Layer 3 of a small transformer language model trained on English Wikipedia (13 layers, counted from 0, width 128).
A neuron's activation on a vector x is SiLU(gate . x) times (in . x), where the dot is the dot product.

Input weights of the MLP neurons that the questions are about. A number n stands for n times 0.0024.
n27 gate: 7 -19 -8 7 5 -27 35 -12 1 34 42 -36 -6 46 -11 14 -9 6 40 -26 -14 -11 4 10 -21 -26 -40 24 1 14 -25 52 -17 10 11 64 -24 40 6 47 -41 34 -1 18 32 -17 -19 -13 -7 -15 -17 -6 -15 37 -1 8 -4 4 7 -17 -12 13 -11 31 15 18 1 -11 35 8 -11 -33 -61 17 -21 14 18 7 15 -12 18 12 -45 5 -14 24 13 -2 24 33 15 -15 24 -4 22 17 0 49 -43 -33 14 -24 37 35 11 24 10 -27 4 -31 14 -27 28 -2 -28 -9 5 -35 2 29 -24 -22 11 -33 33 -27 -3 -38
n41 gate: 2 -1 -3 -29 -6 -18 -24 1 45 11 20 -15 -43 0 11 -21 -10 14 -14 -12 -39 -50 16 2 19 3 2 -17 -14 31 -49 19 -4 15 -16 46 -11 -12 12 -22 -15 44 -20 -11 -24 42 -20 14 4 1 2 -17 9 -11 -7 18 35 9 14 -28 -35 8 35 15 12 -41 34 -25 -2 -14 -2 26 -12 -6 -41 33 15 -80 12 -65 -13 -22 15 1 50 -5 44 14 4 -23 22 -31 26 12 -41 -45 1 -16 -3 -28 -23 2 31 -38 -33 -40 35 50 6 -26 47 21 9 -3 -30 0 -12 -15 20 -15 18 -9 21 -70 -13 -17 -17 -10
n133 gate: 35 35 49 -13 -17 -13 4 -31 -39 -61 13 3 30 -6 32 -16 -39 -11 5 0 -40 54 -1 -52 -22 48 -9 -19 31 -6 -41 -7 14 -8 9 18 40 2 -29 16 18 27 12 39 -80 -34 19 -8 4 6 -28 -92 13 28 10 38 -56 2 -2 5 8 16 2 24 40 -31 25 -36 1 2 -7 -33 5 -34 -16 -2 23 3 28 -22 5 5 -14 43 2 -40 1 -43 10 27 8 -16 36 16 -27 22 -10 10 -3 24 45 -1 19 10 -44 -32 -18 2 29 10 9 -38 -32 -2 15 24 6 3 -13 -17 22 -77 -10 39 -31 -2 -38 -10
n160 gate: -12 -20 34 0 -30 18 3 -1 20 17 -20 25 2 15 31 -10 33 -14 -21 16 1 12 -17 -37 -32 31 9 22 -20 -3 12 11 -52 23 13 37 20 -3 10 8 -16 58 -31 1 -3 8 1 -18 -25 28 12 25 -24 -28 -16 -27 3 -21 -18 -29 -21 27 -33 29 -3 -30 -21 25 -12 -6 5 21 14 38 -11 -22 -19 34 35 9 -6 17 -37 -6 18 75 13 3 -3 -8 24 9 1 -53 33 21 16 47 -8 -1 10 -40 -30 1 -14 -17 -28 13 -11 -3 12 16 38 8 3 41 -3 21 8 -14 -30 -10 -3 -13 -19 -23 -14 -3
n214 gate: -7 17 43 10 -15 -7 -2 46 25 -10 23 -67 -27 -7 -5 43 -7 -55 24 -1 -2 9 -22 8 6 -15 32 17 -17 -24 3 4 -47 -28 48 -7 -69 21 -11 2 41 51 2 4 13 7 -31 -54 29 -52 -43 -12 -22 -19 -2 15 9 21 -8 41 11 7 12 62 -57 -4 12 -30 17 18 33 42 19 42 15 -28 -7 24 6 -15 7 -6 -11 -14 38 33 -71 20 12 -21 7 48 27 10 -2 0 -7 31 -1 61 4 -29 -27 3 -14 -16 13 -8 40 11 -34 -4 4 9 -25 5 59 -3 30 7 20 28 12 -14 -15 -7 24 -28
n283 gate: 61 -7 15 -16 -3 8 19 -29 -5 40 8 -15 -7 14 -30 -23 -28 -16 -19 -55 -9 45 -6 17 25 -26 34 -29 14 -12 27 25 -2 35 4 12 13 -8 6 -3 1 18 -2 -9 -7 37 -15 -33 12 -2 -28 -9 -55 15 -2 -9 -36 -4 -3 -16 24 3 -27 3 -6 10 -30 15 -22 6 45 -10 -17 27 6 -29 15 13 -23 59 5 -25 -22 11 23 -15 -11 -7 -16 2 -6 25 -26 -11 10 72 -12 62 -12 22 -66 8 14 1 -25 -5 4 -42 -1 17 21 -20 -12 12 0 10 -12 -1 -3 5 7 -25 3 -5 -6 7 -29 13
n317 gate: -12 58 -30 -25 -16 14 -43 11 20 -38 27 -27 54 10 28 15 -9 34 -7 2 17 -5 14 9 -29 10 -7 15 29 -29 -34 11 -45 -8 -77 -9 -18 22 -1 1 1 10 9 35 41 7 -40 7 -3 16 31 -15 37 16 13 24 -4 30 52 61 -2 -27 -36 3 -23 -21 20 18 27 -69 -39 26 -7 39 -13 14 21 -22 -1 -24 -3 -46 -24 -17 -52 -20 -19 -60 23 -25 7 -31 -5 -36 -15 0 15 -6 17 -4 -13 -23 -6 -6 8 -7 -43 6 -17 -24 39 13 24 -3 -10 14 -15 21 21 -60 26 15 22 2 39 -15 18 48
n379 gate: -21 -47 -41 -1 -58 -15 -20 -22 -4 17 -39 7 -18 -50 7 -30 21 -1 -6 52 4 -56 2 30 -13 -19 27 -38 28 -45 -65 39 -4 -7 5 14 -1 -43 29 -27 8 4 -18 -40 39 -7 2 28 8 37 -30 -29 -46 18 18 -1 -26 4 41 -27 -44 -50 17 11 -13 35 -32 10 -15 25 9 2 -1 -6 -9 25 -21 -31 -9 14 2 26 -5 22 1 29 -6 -17 -23 4 12 -1 27 5 -5 43 13 -10 -1 33 3 -30 21 -7 -9 26 19 27 -20 -4 -2 26 -20 -1 5 10 -21 -15 6 -25 7 -10 23 36 -17 -13 4 35
n412 gate: -35 4 -51 -11 -1 13 -6 13 -29 -9 -25 24 -2 41 -4 -22 -31 24 -18 17 -34 5 47 -33 54 1 -34 -12 13 -26 -24 30 -31 -12 -49 32 -17 3 -13 -31 10 -6 -8 5 -6 -10 -41 31 -2 -33 -14 34 24 15 -6 39 -5 7 -2 24 35 15 -18 8 0 -16 42 16 -7 -10 4 -33 28 6 -1 -31 27 -32 -38 -6 -13 -16 23 -53 -55 -1 -5 1 17 15 51 -8 -1 6 9 -4 -1 -22 -6 7 -12 -17 -29 -26 -11 21 18 -33 24 16 -9 -22 27 -36 9 50 33 15 3 4 17 -36 29 -49 -16 -23 32 11
n469 gate: -5 9 12 -2 6 28 29 0 -12 0 1 4 17 -25 16 -10 -18 10 -31 31 -7 -41 -15 21 -17 -4 -18 75 -23 -43 -2 60 -31 -7 30 -36 94 -5 46 -10 38 33 -42 -3 -2 -2 -10 -40 -21 -44 37 32 8 -59 -31 -22 16 6 1 37 -23 39 29 2 -14 38 -13 30 -17 44 -40 12 37 44 -10 -3 10 -18 -4 46 -31 -19 -27 -16 -24 -35 45 -23 -1 21 -16 3 6 -27 27 1 -7 6 -6 42 -10 -18 8 -7 -19 -5 -34 -11 15 -22 28 -2 27 23 18 7 5 -35 26 -28 9 -15 6 38 -20 -18 -41 -17
n27 in: 27 5 -21 -13 19 37 13 17 -10 -1 53 -5 12 20 -13 -29 29 -5 -17 -10 4 -12 -16 -14 5 -61 -3 -10 -19 18 -41 12 -18 -11 23 34 19 41 7 16 3 18 25 -9 22 -27 12 16 -22 -8 12 -8 6 -18 -31 -1 26 -35 37 -8 13 4 34 2 -3 23 19 -28 -31 -15 28 -24 22 27 -34 -7 20 -1 13 3 -2 43 -11 -39 24 -14 28 -46 -3 -10 -5 -3 -36 -11 -22 27 4 53 23 -29 33 -11 3 18 24 5 -41 12 -32 -31 49 15 -28 -5 -25 -22 26 -21 -18 -20 0 5 6 2 10 11 -18 13
n41 in: 17 1 -15 -22 -13 -15 7 -12 -1 12 -13 9 5 -61 21 17 -35 -19 -35 32 29 22 4 -15 34 21 11 -29 41 14 -33 -64 -24 2 16 4 0 -34 9 -4 -11 25 30 27 -23 -5 19 25 26 15 -19 26 22 26 19 -17 22 32 5 7 7 14 -20 -59 18 -14 -10 -33 -39 36 -2 -50 -65 -23 -45 45 28 -17 -25 -3 -41 -3 15 5 -28 36 21 -9 28 -4 -52 -15 20 -7 -39 -39 -20 -4 -9 56 -20 17 5 19 10 -8 49 2 -13 -2 0 8 -32 9 7 21 0 34 4 -51 7 -10 -25 1 3 9 1 21
n133 in: 23 -8 -26 15 41 -39 -3 16 -1 15 -4 0 -25 2 11 3 -7 -54 -11 -29 -21 2 -9 -41 -8 -45 -77 -11 -8 -33 -49 -3 5 11 36 42 -19 -28 -38 5 -19 6 12 -1 -40 -5 -14 21 7 -32 56 -42 79 -54 6 -16 5 -15 5 -41 -34 13 -4 -9 -6 -7 -23 20 -10 -31 10 -31 0 -20 11 -32 -24 -18 39 -11 30 -12 -28 -17 33 -40 27 -11 -5 5 -2 -1 29 -15 14 20 -12 11 -20 -1 1 14 16 -9 -37 16 -15 18 0 7 -8 38 -1 -36 33 -33 -50 -27 22 26 22 11 -28 -5 8 -13 -3 -29
n160 in: -9 -30 -33 6 3 0 -28 -3 11 -41 35 18 11 9 -36 -18 -18 -3 4 -7 -7 -31 20 4 11 21 -9 16 3 35 -7 13 31 9 -23 15 0 5 -17 32 18 -7 -22 7 1 19 9 -14 -1 -3 -1 -1 -43 -10 9 6 -33 -34 -12 -28 0 -3 -24 19 -11 -41 -19 -64 23 -58 -13 9 22 26 -62 -61 25 -3 22 -14 5 -35 -20 -12 3 21 26 -15 -7 -7 -18 10 23 -4 4 -3 -27 -40 -26 -38 -5 -19 -20 -1 -8 -13 -12 13 -24 -7 -12 26 -1 -29 23 -18 12 3 -15 5 -30 -27 -5 -13 -18 7 -30 -43
n214 in: -10 -17 30 -8 0 25 20 -34 5 22 16 -57 -73 43 25 -32 13 -28 -5 -19 -6 -25 -11 -6 -39 27 -5 29 5 -26 -31 -28 9 -31 5 -34 -8 -10 31 16 38 14 21 22 -45 -18 5 -15 -12 49 -35 6 9 -15 -14 -53 -10 18 -17 23 32 -2 4 14 -50 -11 -22 20 -38 12 -22 10 -21 -25 -13 36 30 -2 17 49 25 -62 15 -5 -9 -9 -60 25 -4 -26 -51 3 -26 -19 19 5 29 -39 35 7 5 -20 -7 24 -59 6 -45 -19 2 2 -9 -26 -22 -4 7 45 9 -28 -14 5 -12 13 28 1 -22 -38 2 -20
n283 in: 63 -16 24 5 -3 26 -13 39 45 4 -3 -6 -19 -8 1 3 -16 16 24 11 -33 -16 37 53 12 -34 -7 -6 -61 -14 -1 8 4 -11 34 -13 -6 9 -40 -28 -39 -19 -27 -13 16 65 10 -25 33 -15 12 -15 2 19 13 -27 4 -25 7 -9 0 -20 4 12 7 -11 14 -26 38 -12 -19 -4 16 -4 29 -1 -1 55 -43 -21 -6 -4 19 -5 -5 21 4 8 -13 -20 -23 -15 49 -15 -8 1 -11 29 -20 -44 -22 -4 18 21 -36 -19 -26 19 -12 -10 17 35 -4 47 41 -7 6 13 -35 -15 -18 22 -11 26 34 -16 -10 -44
n317 in: -16 -15 35 15 17 -20 -4 -6 -30 -42 58 -24 2 5 0 -7 -23 -7 31 -28 2 -5 57 -9 -9 -26 -58 8 28 33 -9 -8 -21 2 -41 10 19 -21 3 -31 -17 -20 -23 -2 -9 -24 57 33 35 -42 10 2 24 -53 20 3 -12 6 13 27 11 -5 -4 -21 -21 5 -12 -5 -23 -39 14 -41 -2 15 57 -9 -76 18 38 -5 5 -25 2 18 -27 -15 6 35 -12 -5 -5 -40 48 25 -2 16 -32 14 -4 -56 -6 20 -12 13 -41 29 4 -7 38 0 2 12 3 -82 -14 -35 -9 -12 -36 11 4 5 -50 0 -1 42 -8 17
n379 in: 13 -24 -6 2 -11 2 -16 15 38 -20 27 -12 -33 -8 16 -4 -2 -21 -1 -7 -11 2 1 66 37 -20 -26 -12 7 -4 -21 30 -24 27 2 12 -20 23 23 0 -51 -33 -46 -39 -10 6 -8 11 -25 30 -28 60 -17 -47 19 -42 28 -11 28 24 -19 16 -29 -8 -9 -46 10 -28 46 -37 46 -10 -64 2 35 -23 27 -11 20 -30 1 -26 -12 5 -20 -2 26 50 -3 16 4 -6 17 -45 -23 38 -17 27 -17 47 28 -7 2 7 -9 55 8 14 14 55 -31 -48 33 -18 -3 46 -10 -18 12 8 -29 -20 6 6 -40 13 -22 22
n412 in: -12 8 -16 6 15 25 -13 -6 -40 -9 12 29 0 6 36 6 -33 -26 -14 -19 -10 -16 12 -10 19 30 2 45 -20 -8 13 -6 -11 27 12 15 -33 12 -62 1 60 -23 -12 -24 9 -27 19 41 1 -48 1 -9 -28 -4 -57 -25 28 -14 9 -25 -1 22 16 16 -24 -21 -30 39 1 -9 12 -34 4 34 10 -19 1 -8 36 26 1 8 14 8 -12 55 -2 -7 3 -19 5 26 28 16 55 -40 -5 2 8 13 34 -8 15 -3 -30 6 51 -28 8 12 -51 12 -4 -4 -32 -12 -19 -38 4 1 42 -14 -2 -11 15 3 2 -19
n469 in: 14 -31 -44 49 60 4 -16 -23 23 4 -19 18 30 -46 38 2 4 47 -15 -40 -14 -22 10 -11 -3 -5 -16 9 -43 -6 -24 4 22 22 -19 -9 16 -4 26 -28 4 14 2 29 8 70 -4 39 -34 11 22 8 -4 -46 13 -20 -5 -53 -20 -30 22 25 -35 -12 -53 -12 -10 -46 -8 -36 34 14 29 9 10 -13 16 7 48 18 -19 -11 -3 33 51 39 9 11 -6 -22 13 -9 14 -9 9 -19 -21 4 -43 13 63 -24 18 -22 32 13 -18 23 2 -6 10 -27 30 1 2 48 5 0 32 -2 20 44 36 49 -29 46 -20 -9

Each question shows a token from some text and the vector x that enters the MLP there. A number n stands for n times 0.042.

" on": -1 15 26 -28 11 0 -8 -24 -18 11 4 2 -28 6 -11 -20 30 29 -49 8 44 -26 1 18 -11 13 -3 6 -31 -12 -4 9 -11 -12 2 -3 -10 9 17 -32 -2 -20 -16 10 -14 21 7 -22 -26 31 2 14 -47 24 19 3 3 -47 -11 -5 26 6 -23 34 39 8 40 5 27 10 -4 -16 10 4 44 69 15 16 0 40 -3 17 -14 8 17 -38 -35 1 -30 -3 22 21 1 27 -2 50 -14 5 30 -60 7 42 1 -4 -17 -11 -1 -12 -8 -1 11 -29 -26 -8 21 -19 -59 -6 -16 10 42 -15 -8 2 -9 32 -12 -21
The most active neuron and its activation: n283, at about 0.47

" a": 27 35 6 -11 26 11 -25 -17 22 3 -21 -24 -35 29 -13 -41 -17 0 -21 -1 17 -25 -28 -16 -8 -3 14 -6 -36 12 21 -17 -32 -4 34 -30 -26 -13 37 -44 -55 -2 21 -17 2 -18 10 5 -32 -30 -2 7 -3 3 5 21 32 -23 4 -39 29 -2 -33 -13 23 -14 2 -4 -26 -22 11 5 -69 -18 44 19 36 15 17 6 -35 -7 -18 4 4 -18 -27 -13 -14 6 -10 19 -24 -13 10 42 5 30 17 1 18 12 -7 5 -49 -18 -20 18 -4 -3 4 3 2 -31 -62 -19 -26 17 32 -15 -18 4 -10 -10 -13 17 12 1
Which two neurons fire most, strongest first? n412, n41

" the": 1 10 16 1 -10 16 -9 -33 6 -14 -29 -15 19 -9 14 13 -18 -1 -30 -14 28 -3 -5 -27 29 -2 5 -29 -30 30 18 -53 7 20 17 -27 -12 -1 20 -48 10 -6 9 -21 42 13 -30 5 -2 -35 6 10 -3 -1 8 -3 37 -21 -24 -53 27 -14 -16 -16 16 -20 -35 4 -7 -25 4 24 -20 -2 21 45 14 -20 20 22 -13 0 10 0 18 -33 -12 -12 -10 13 -27 38 10 21 -17 20 -12 17 -1 -43 49 6 -1 -13 -35 -2 -25 33 9 28 35 -11 -53 -6 -15 25 -9 -21 29 -19 -7 -12 15 -19 -27 23 31 7
The most active neuron and its activation: n41, at about 0.16

" c": 3 33 -13 23 5 -22 -14 2 7 11 -52 8 -2 9 22 3 5 -11 -39 -32 -6 -31 -47 -31 27 9 9 -5 -16 22 15 -7 -5 -22 5 -13 11 33 1 -17 -31 27 -9 -17 15 -15 19 -27 9 28 17 24 -22 14 0 -24 3 18 -12 -5 -10 53 -36 13 3 -18 -2 -18 -6 20 12 12 7 18 4 29 -10 6 -1 7 -28 -3 -14 -4 -12 -60 -15 18 -3 -20 -11 0 -1 8 -11 -1 16 -2 14 15 0 22 2 6 -46 17 -35 55 -2 48 29 19 -14 -31 -4 -47 -9 3 -10 42 -2 0 31 27 2 5 -10 17
The most active neuron and its activation: n412, at about 0.16

".\n\n": 2 11 4 14 -28 -13 -3 -3 10 26 -28 -20 3 61 -12 -30 -45 7 8 12 -32 -26 -22 -5 2 4 -17 1 0 29 2 -40 -14 28 17 -2 -12 -35 25 -12 11 -23 -3 -17 -1 -19 -1 -7 19 12 7 -6 -12 -9 21 -4 -9 14 26 34 -19 25 25 7 9 -15 -21 -6 26 -28 -17 38 8 3 27 55 13 -7 7 75 -35 -26 -31 -11 41 -3 -28 37 -29 16 43 -18 12 3 10 -9 42 -10 25 -26 14 35 -30 22 21 -32 15 12 -22 -18 0 -19 6 -15 -8 48 -2 -8 -12 -6 10 -14 2 -1 -15 26 -42 3
Which neuron lights up most? n27

"at": 0 8 5 3 26 10 17 7 7 -14 4 -3 5 -8 -33 -5 17 -24 -2 23 -45 -12 -16 -9 -6 -22 -6 14 6 3 9 -9 6 -15 -20 -18 17 5 14 -16 29 -1 -2 34 23 -13 -28 63 7 27 4 22 -2 20 -27 -23 24 13 3 -5 -9 25 -20 -6 5 -4 13 64 -48 61 14 -29 -31 -3 46 -13 11 -27 44 23 -17 60 38 7 16 29 5 25 42 -16 -20 30 -16 -36 9 29 -8 7 23 -15 17 34 -21 0 -8 2 -14 -2 12 9 -11 -5 10 -22 7 27 -58 -24 16 -8 8 17 11 19 -16 1 14 1
Which neuron lights up most? n469

"t": -23 20 -7 68 -4 6 13 8 22 -31 8 -8 -10 -5 -12 19 60 13 -32 -10 -28 -23 3 5 -2 20 3 -16 -5 21 26 -16 -7 8 -34 -46 -2 17 32 55 -35 -11 -1 13 -11 -17 19 11 24 23 -1 28 -10 48 7 2 15 -3 25 -4 24 2 -16 15 0 4 47 -9 7 36 -14 13 3 -10 -3 17 -8 25 15 -38 14 4 8 -9 -3 -9 -20 13 -35 5 19 12 10 -7 11 -35 35 8 22 4 -2 7 -8 1 -27 -4 -6 -12 -51 20 35 10 -8 -50 -13 -1 -54 22 -20 -34 -19 -46 -37 5 9 -30 -13 -13
Which two neurons fire most, strongest first? n469, n412

" re": -13 10 -1 1 27 13 4 -3 -16 -10 -37 -25 -20 18 8 -11 27 30 -30 -38 -16 -6 -1 -2 0 28 -3 -7 -37 36 11 -39 -21 8 20 3 -14 -3 8 4 -3 35 -30 -14 2 4 7 -45 -15 2 -19 29 -9 41 -25 23 14 -3 11 13 22 46 -26 6 -10 -26 -33 -7 6 10 24 7 39 1 38 33 26 8 9 16 -24 59 -13 -10 -3 -49 -49 22 -11 -15 23 17 12 3 -3 -5 9 -4 27 -4 -8 33 10 -32 -30 -12 -42 31 -13 32 21 -8 -25 -17 8 -49 4 7 -16 -2 -15 29 3 33 -8 7 -14 -14
Which neuron lights up most? n214

" is": 3 21 -3 -19 34 12 2 -20 2 25 -1 -37 -3 37 -21 8 13 11 -15 3 8 -19 -19 -14 -2 -20 -7 -1 26 12 5 -50 9 11 20 7 -21 8 33 10 -41 0 -22 16 20 22 9 -36 -2 24 0 13 -57 45 46 3 53 -2 18 1 -2 20 -33 19 -2 -40 6 -8 16 -3 -3 27 32 -7 -14 45 -51 -43 2 10 -26 26 -19 -1 -5 -9 -16 -8 -13 15 -7 -39 9 19 15 8 7 22 3 24 -33 -7 -3 -42 -15 -18 16 54 1 5 15 -3 -27 7 -12 0 -41 -9 -14 -38 18 -4 -2 -7 23 -4 1 14
Which two neurons fire most, strongest first? n41, n412

"ot": 27 20 -36 -27 24 -7 4 -22 -37 -8 6 15 -26 8 -12 -40 -21 4 -2 -16 -27 9 34 -3 11 4 9 20 20 -30 39 -10 12 -21 -36 -39 -9 -16 45 -5 45 -6 -16 4 33 -20 -4 35 9 -18 37 -12 6 40 -1 3 27 -27 -44 22 -17 -22 -5 4 4 -9 0 21 -32 4 -13 20 12 27 2 -38 -44 -10 -3 6 24 40 28 4 8 -15 15 -15 16 25 24 -15 20 28 -13 -2 -37 35 34 -50 -35 22 2 29 -21 -33 12 -5 -21 22 -12 4 5 4 2 -8 -22 -43 -1 21 28 17 23 21 10 39 -1 -8
Which three neurons fire most, strongest first? n412, n214, n379

" ": 9 24 19 -2 -6 -10 -11 25 -15 -7 5 -3 -22 35 -9 9 -20 35 -23 -4 6 -14 -5 29 4 8 -5 -21 18 -22 -4 10 3 -4 -5 -11 -10 11 33 -13 3 13 -11 20 18 -29 41 -5 -7 32 8 15 -4 16 0 -10 19 2 -18 -14 23 21 -2 21 5 -5 0 -26 -20 -5 5 42 -5 20 28 -1 -5 1 0 -13 -36 19 -51 20 19 -58 -30 6 -11 -1 -50 16 1 -3 17 11 13 -16 22 -12 49 31 -11 -58 -38 -18 -29 7 20 16 51 3 3 -38 -29 -11 -56 11 -7 -30 -25 -33 1 -21 24 10 -17 -6
Which neuron lights up most? n317

"s": -9 7 -17 -12 12 -24 -17 -21 -2 13 -12 9 -43 26 -24 -31 17 -4 19 31 -32 2 -16 -34 32 -37 -6 -4 20 11 0 -1 22 36 -5 -45 -9 5 14 5 -41 2 7 19 -21 12 -35 7 -2 -3 -8 33 34 -31 14 41 31 2 -21 9 32 -8 -16 8 28 -12 -38 17 -30 11 -12 8 6 26 26 10 -40 -8 6 -36 4 23 6 -16 17 -27 -17 -17 1 -4 -60 16 8 28 -19 -13 -3 -10 38 13 -25 7 -9 10 -53 15 -19 -38 34 13 1 4 -5 11 -33 -23 -24 -15 16 29 22 48 -6 -7 11 -15 -3 16
The most active neuron and its activation: n160, at about 0.27

" b": 4 28 3 -14 7 6 -21 -28 -18 13 -44 17 37 13 -9 9 19 6 -51 -8 15 -11 -31 -32 -3 -6 -39 -1 3 -14 18 -16 -8 0 -4 -44 -16 21 21 -27 -7 -5 12 -13 28 18 20 -30 8 7 33 12 31 25 5 -10 16 -1 13 -15 29 42 -9 5 -9 -22 11 -8 -8 31 0 14 -1 18 -9 7 -9 8 0 -65 -26 17 -8 13 10 -70 -45 12 -13 -10 12 27 -11 15 -7 11 31 -24 -12 -10 3 17 -34 2 -51 10 -16 27 0 10 1 2 -21 -48 -40 -24 -20 6 15 1 -39 -27 3 -13 -21 -2 6 11
Which two neurons fire most, strongest first? n283, n379

"0": 9 6 10 14 34 -26 -31 -48 9 15 -21 16 -31 -1 -9 -1 24 5 -4 2 5 12 -14 60 -1 3 43 -16 22 -11 -15 -8 26 12 -1 -7 20 22 -24 9 -28 -8 7 21 22 -22 8 -36 -2 -28 5 -40 -18 6 26 -1 32 3 -19 -39 46 -33 5 -17 -9 14 -3 -34 -5 -22 25 4 -9 -7 -13 -13 8 23 9 -14 -13 9 -37 -2 -16 -7 14 -5 -22 12 -21 -29 6 20 26 -6 -16 -15 11 -30 18 -21 12 16 -41 12 -2 29 51 17 -16 -12 -6 -13 16 -24 -28 8 22 13 63 14 0 19 8 -50 6 22
The most active neuron and its activation: n133, at about 0.21

"n": -12 39 -31 18 12 -13 12 -27 6 3 13 10 -3 23 17 -8 42 23 -5 3 24 -6 -20 -27 -27 51 -52 12 20 14 6 0 -1 30 7 -7 36 -4 30 -43 -9 -5 -22 4 -13 8 -10 40 21 -2 4 20 -2 41 -26 -5 -3 -13 -16 -12 -17 -3 -31 14 32 13 34 4 18 20 -6 14 5 -11 -59 5 30 7 11 6 36 42 -8 6 -8 -34 -31 -8 8 32 59 31 -19 21 24 -19 54 -26 -22 -10 1 -7 -21 -13 -15 30 32 6 12 21 -14 17 13 -8 -30 0 25 -1 -20 6 -14 -1 6 -16 25 -30 -26 -31
The most active neuron and its activation: n283, at about 0.41

" an": 32 13 -59 -3 44 -7 -3 -32 9 -21 -26 -13 -22 9 -9 11 -10 20 -28 -9 39 -23 -10 -14 -20 5 -19 22 -35 26 33 -54 -8 -5 -1 -18 -39 -19 39 -22 -31 -36 16 -66 0 13 23 11 -24 -12 -5 3 -18 26 2 -5 28 -39 0 -18 45 -2 -20 5 25 -8 -14 -3 -15 -24 13 8 -17 -46 31 23 39 15 14 20 -4 2 -14 28 -15 -36 -22 -35 22 -25 16 4 2 4 -2 22 -18 13 28 -21 11 15 -23 4 -53 -1 -21 30 -23 8 3 -14 -10 -10 -28 3 -11 -4 18 -1 -10 5 19 5 -7 6 21 6
Which neuron lights up most? n160

"ation": -42 -9 29 34 13 -7 -3 26 10 -18 7 70 -7 9 -22 -13 12 -17 4 -12 -16 4 -4 -17 -4 43 37 -22 40 37 24 -41 -10 10 0 -5 70 24 -4 -7 -38 3 -53 32 33 -22 -31 2 -22 -11 10 -2 -6 7 -12 -33 29 -22 -20 16 22 -13 -5 4 21 -6 -14 -42 -9 -45 -13 -27 -4 -22 -27 1 -13 -7 -17 34 -3 -6 2 -2 0 22 21 -31 -24 -11 -37 -31 -21 -3 22 5 13 23 33 18 -9 18 16 -5 3 26 -11 13 -17 1 0 34 -23 11 -17 12 -23 16 -6 -9 -26 1 -49 31 2 2 1 -40
Which neuron lights up most? n160

"al": -7 -13 -12 15 -11 -27 1 10 -35 -16 -35 -9 -20 1 12 -9 -18 -11 6 25 13 -23 6 -28 -35 -11 -15 14 -6 -6 23 -55 -1 -14 7 -22 18 -27 11 30 -9 -15 -6 36 -53 0 -25 -19 -19 39 9 -31 -59 28 24 -29 10 0 7 -16 33 -12 40 1 22 18 -3 24 -11 14 35 -37 7 16 -17 17 9 38 0 21 8 -30 19 48 -29 -2 22 0 0 2 7 9 -13 27 17 17 -23 -20 10 0 -5 50 19 2 8 19 -48 -1 -10 28 18 19 11 8 25 10 -58 0 18 -23 -35 44 2 26 11 26 -14 -2
The most active neuron and its activation: n27, at about 0.17

",": -2 12 -2 -8 40 10 -26 -34 4 46 -19 -9 34 27 -29 13 6 -10 -14 -18 30 -15 -19 22 8 -21 -29 -19 0 18 12 -20 8 1 26 -4 15 -18 14 -10 -20 -18 -37 -13 -34 -14 26 9 28 19 -6 0 -17 26 5 7 34 6 32 -22 3 13 -3 7 25 -49 15 -18 -2 -4 -12 -14 8 5 -12 15 -18 2 -13 34 -30 5 7 -46 -7 -37 -13 8 -21 38 -25 31 21 2 -22 -7 47 2 19 -25 23 24 27 4 -34 -28 -10 41 5 29 24 -20 -2 -41 11 -6 -10 -22 0 -21 8 -17 0 -4 -46 -6 34 -3
The most active neuron and its activation: n41, at about 0.15

"l": 46 3 41 5 -5 30 -22 3 -28 17 -32 -2 -48 -31 -12 33 39 -6 28 22 24 0 7 -14 30 7 -57 -14 25 4 10 27 -2 32 -24 1 -29 10 8 27 10 -44 -22 22 39 -12 -10 10 39 15 21 -29 13 -14 -34 40 16 25 -3 17 1 4 15 6 -12 -1 7 25 33 -20 17 -5 -16 7 32 -38 -25 15 -23 -31 28 16 34 16 -19 -10 25 -1 22 -1 16 -40 16 16 13 12 -15 -23 47 -3 -23 15 -26 16 -20 -22 -21 9 33 26 30 11 -15 11 -6 -11 21 25 6 17 -21 -29 -12 2 -13 15 14 16
The most active neuron and its activation: n469, at about 0.44

" w": 13 44 -19 -32 -8 -4 -18 -12 2 -10 -54 -9 19 20 -3 -20 19 -11 -9 -3 15 -20 -29 -18 7 -6 -9 12 -44 6 22 -16 -5 -17 -8 3 -4 9 21 -34 -20 24 -14 16 29 -10 38 -18 18 8 -12 25 -36 1 32 12 28 -26 3 24 -13 -1 -16 3 9 -17 -19 9 0 16 16 39 8 0 12 45 5 29 -26 -7 -31 12 -13 7 10 -55 -56 14 -5 -1 13 27 -22 0 -7 -17 -4 -33 26 -13 -16 22 -19 16 -47 -31 -15 27 -39 37 9 3 6 -22 -21 -18 -1 24 5 17 -32 -25 -31 -34 2 -15 -9 -20
Which three neurons fire most, strongest first? n133, n469, n412

"ec": 16 8 1 25 14 -25 8 50 24 -19 8 -17 -26 -13 -20 -17 9 -14 -21 -11 -61 -29 -27 -19 -12 -24 12 2 21 20 -24 24 17 36 27 42 -2 -27 3 4 -21 31 50 -29 23 -9 7 15 -64 23 27 -4 -18 19 19 9 8 28 -41 5 4 16 -13 -20 0 13 -21 -41 -15 3 31 -36 21 9 39 -13 -7 -3 38 4 15 -45 -27 -28 4 -25 -8 5 3 -22 7 8 18 -25 21 6 7 22 7 -29 5 21 -17 -22 -30 -12 -17 -9 -17 10 22 12 -40 -36 2 -19 13 12 -2 -21 -11 -15 30 -12 -6 -19 14 -9
Which three neurons fire most, strongest first? n27, n160, n133

" al": 34 1 20 2 -6 15 13 -16 3 -5 -27 -11 -55 11 -1 32 33 7 -54 -12 13 -32 -9 -8 -10 -12 11 -43 -9 40 39 -17 -18 23 -2 19 -38 -4 34 5 -37 -20 -16 -39 0 -7 16 0 -35 10 18 20 6 13 11 29 25 12 0 8 29 5 18 14 12 -38 34 -1 -2 22 16 8 16 -2 32 -39 12 12 8 -10 -9 28 -19 -11 -12 -46 11 11 -7 -7 1 0 21 15 14 19 29 24 39 -10 19 1 -15 -19 -6 -30 -43 -9 2 17 42 9 -25 -16 -10 -27 -6 15 -2 -12 -48 -10 -8 35 -32 18 7 -39
The most active neuron and its activation: n412, at about 0.21

"4": 55 16 -26 14 -30 -14 -9 -8 23 -5 -8 16 17 5 9 -18 21 18 19 6 6 17 -23 39 26 16 42 -30 24 3 17 -30 -23 8 25 8 -35 4 -30 -23 -12 -28 -15 39 -1 -31 17 9 21 -5 3 5 -24 27 2 -31 5 -14 -19 -27 44 3 0 35 0 2 5 29 -36 10 -9 22 6 -31 -12 -39 12 13 39 27 -18 28 -8 -29 5 -14 -14 6 -4 20 23 43 -7 26 16 -13 21 15 6 -17 -3 8 27 36 -10 35 -22 12 25 11 15 -37 15 -6 1 28 15 38 -22 28 1 -2 9 -35 6 -26 4 -63
Which neuron lights up most? n317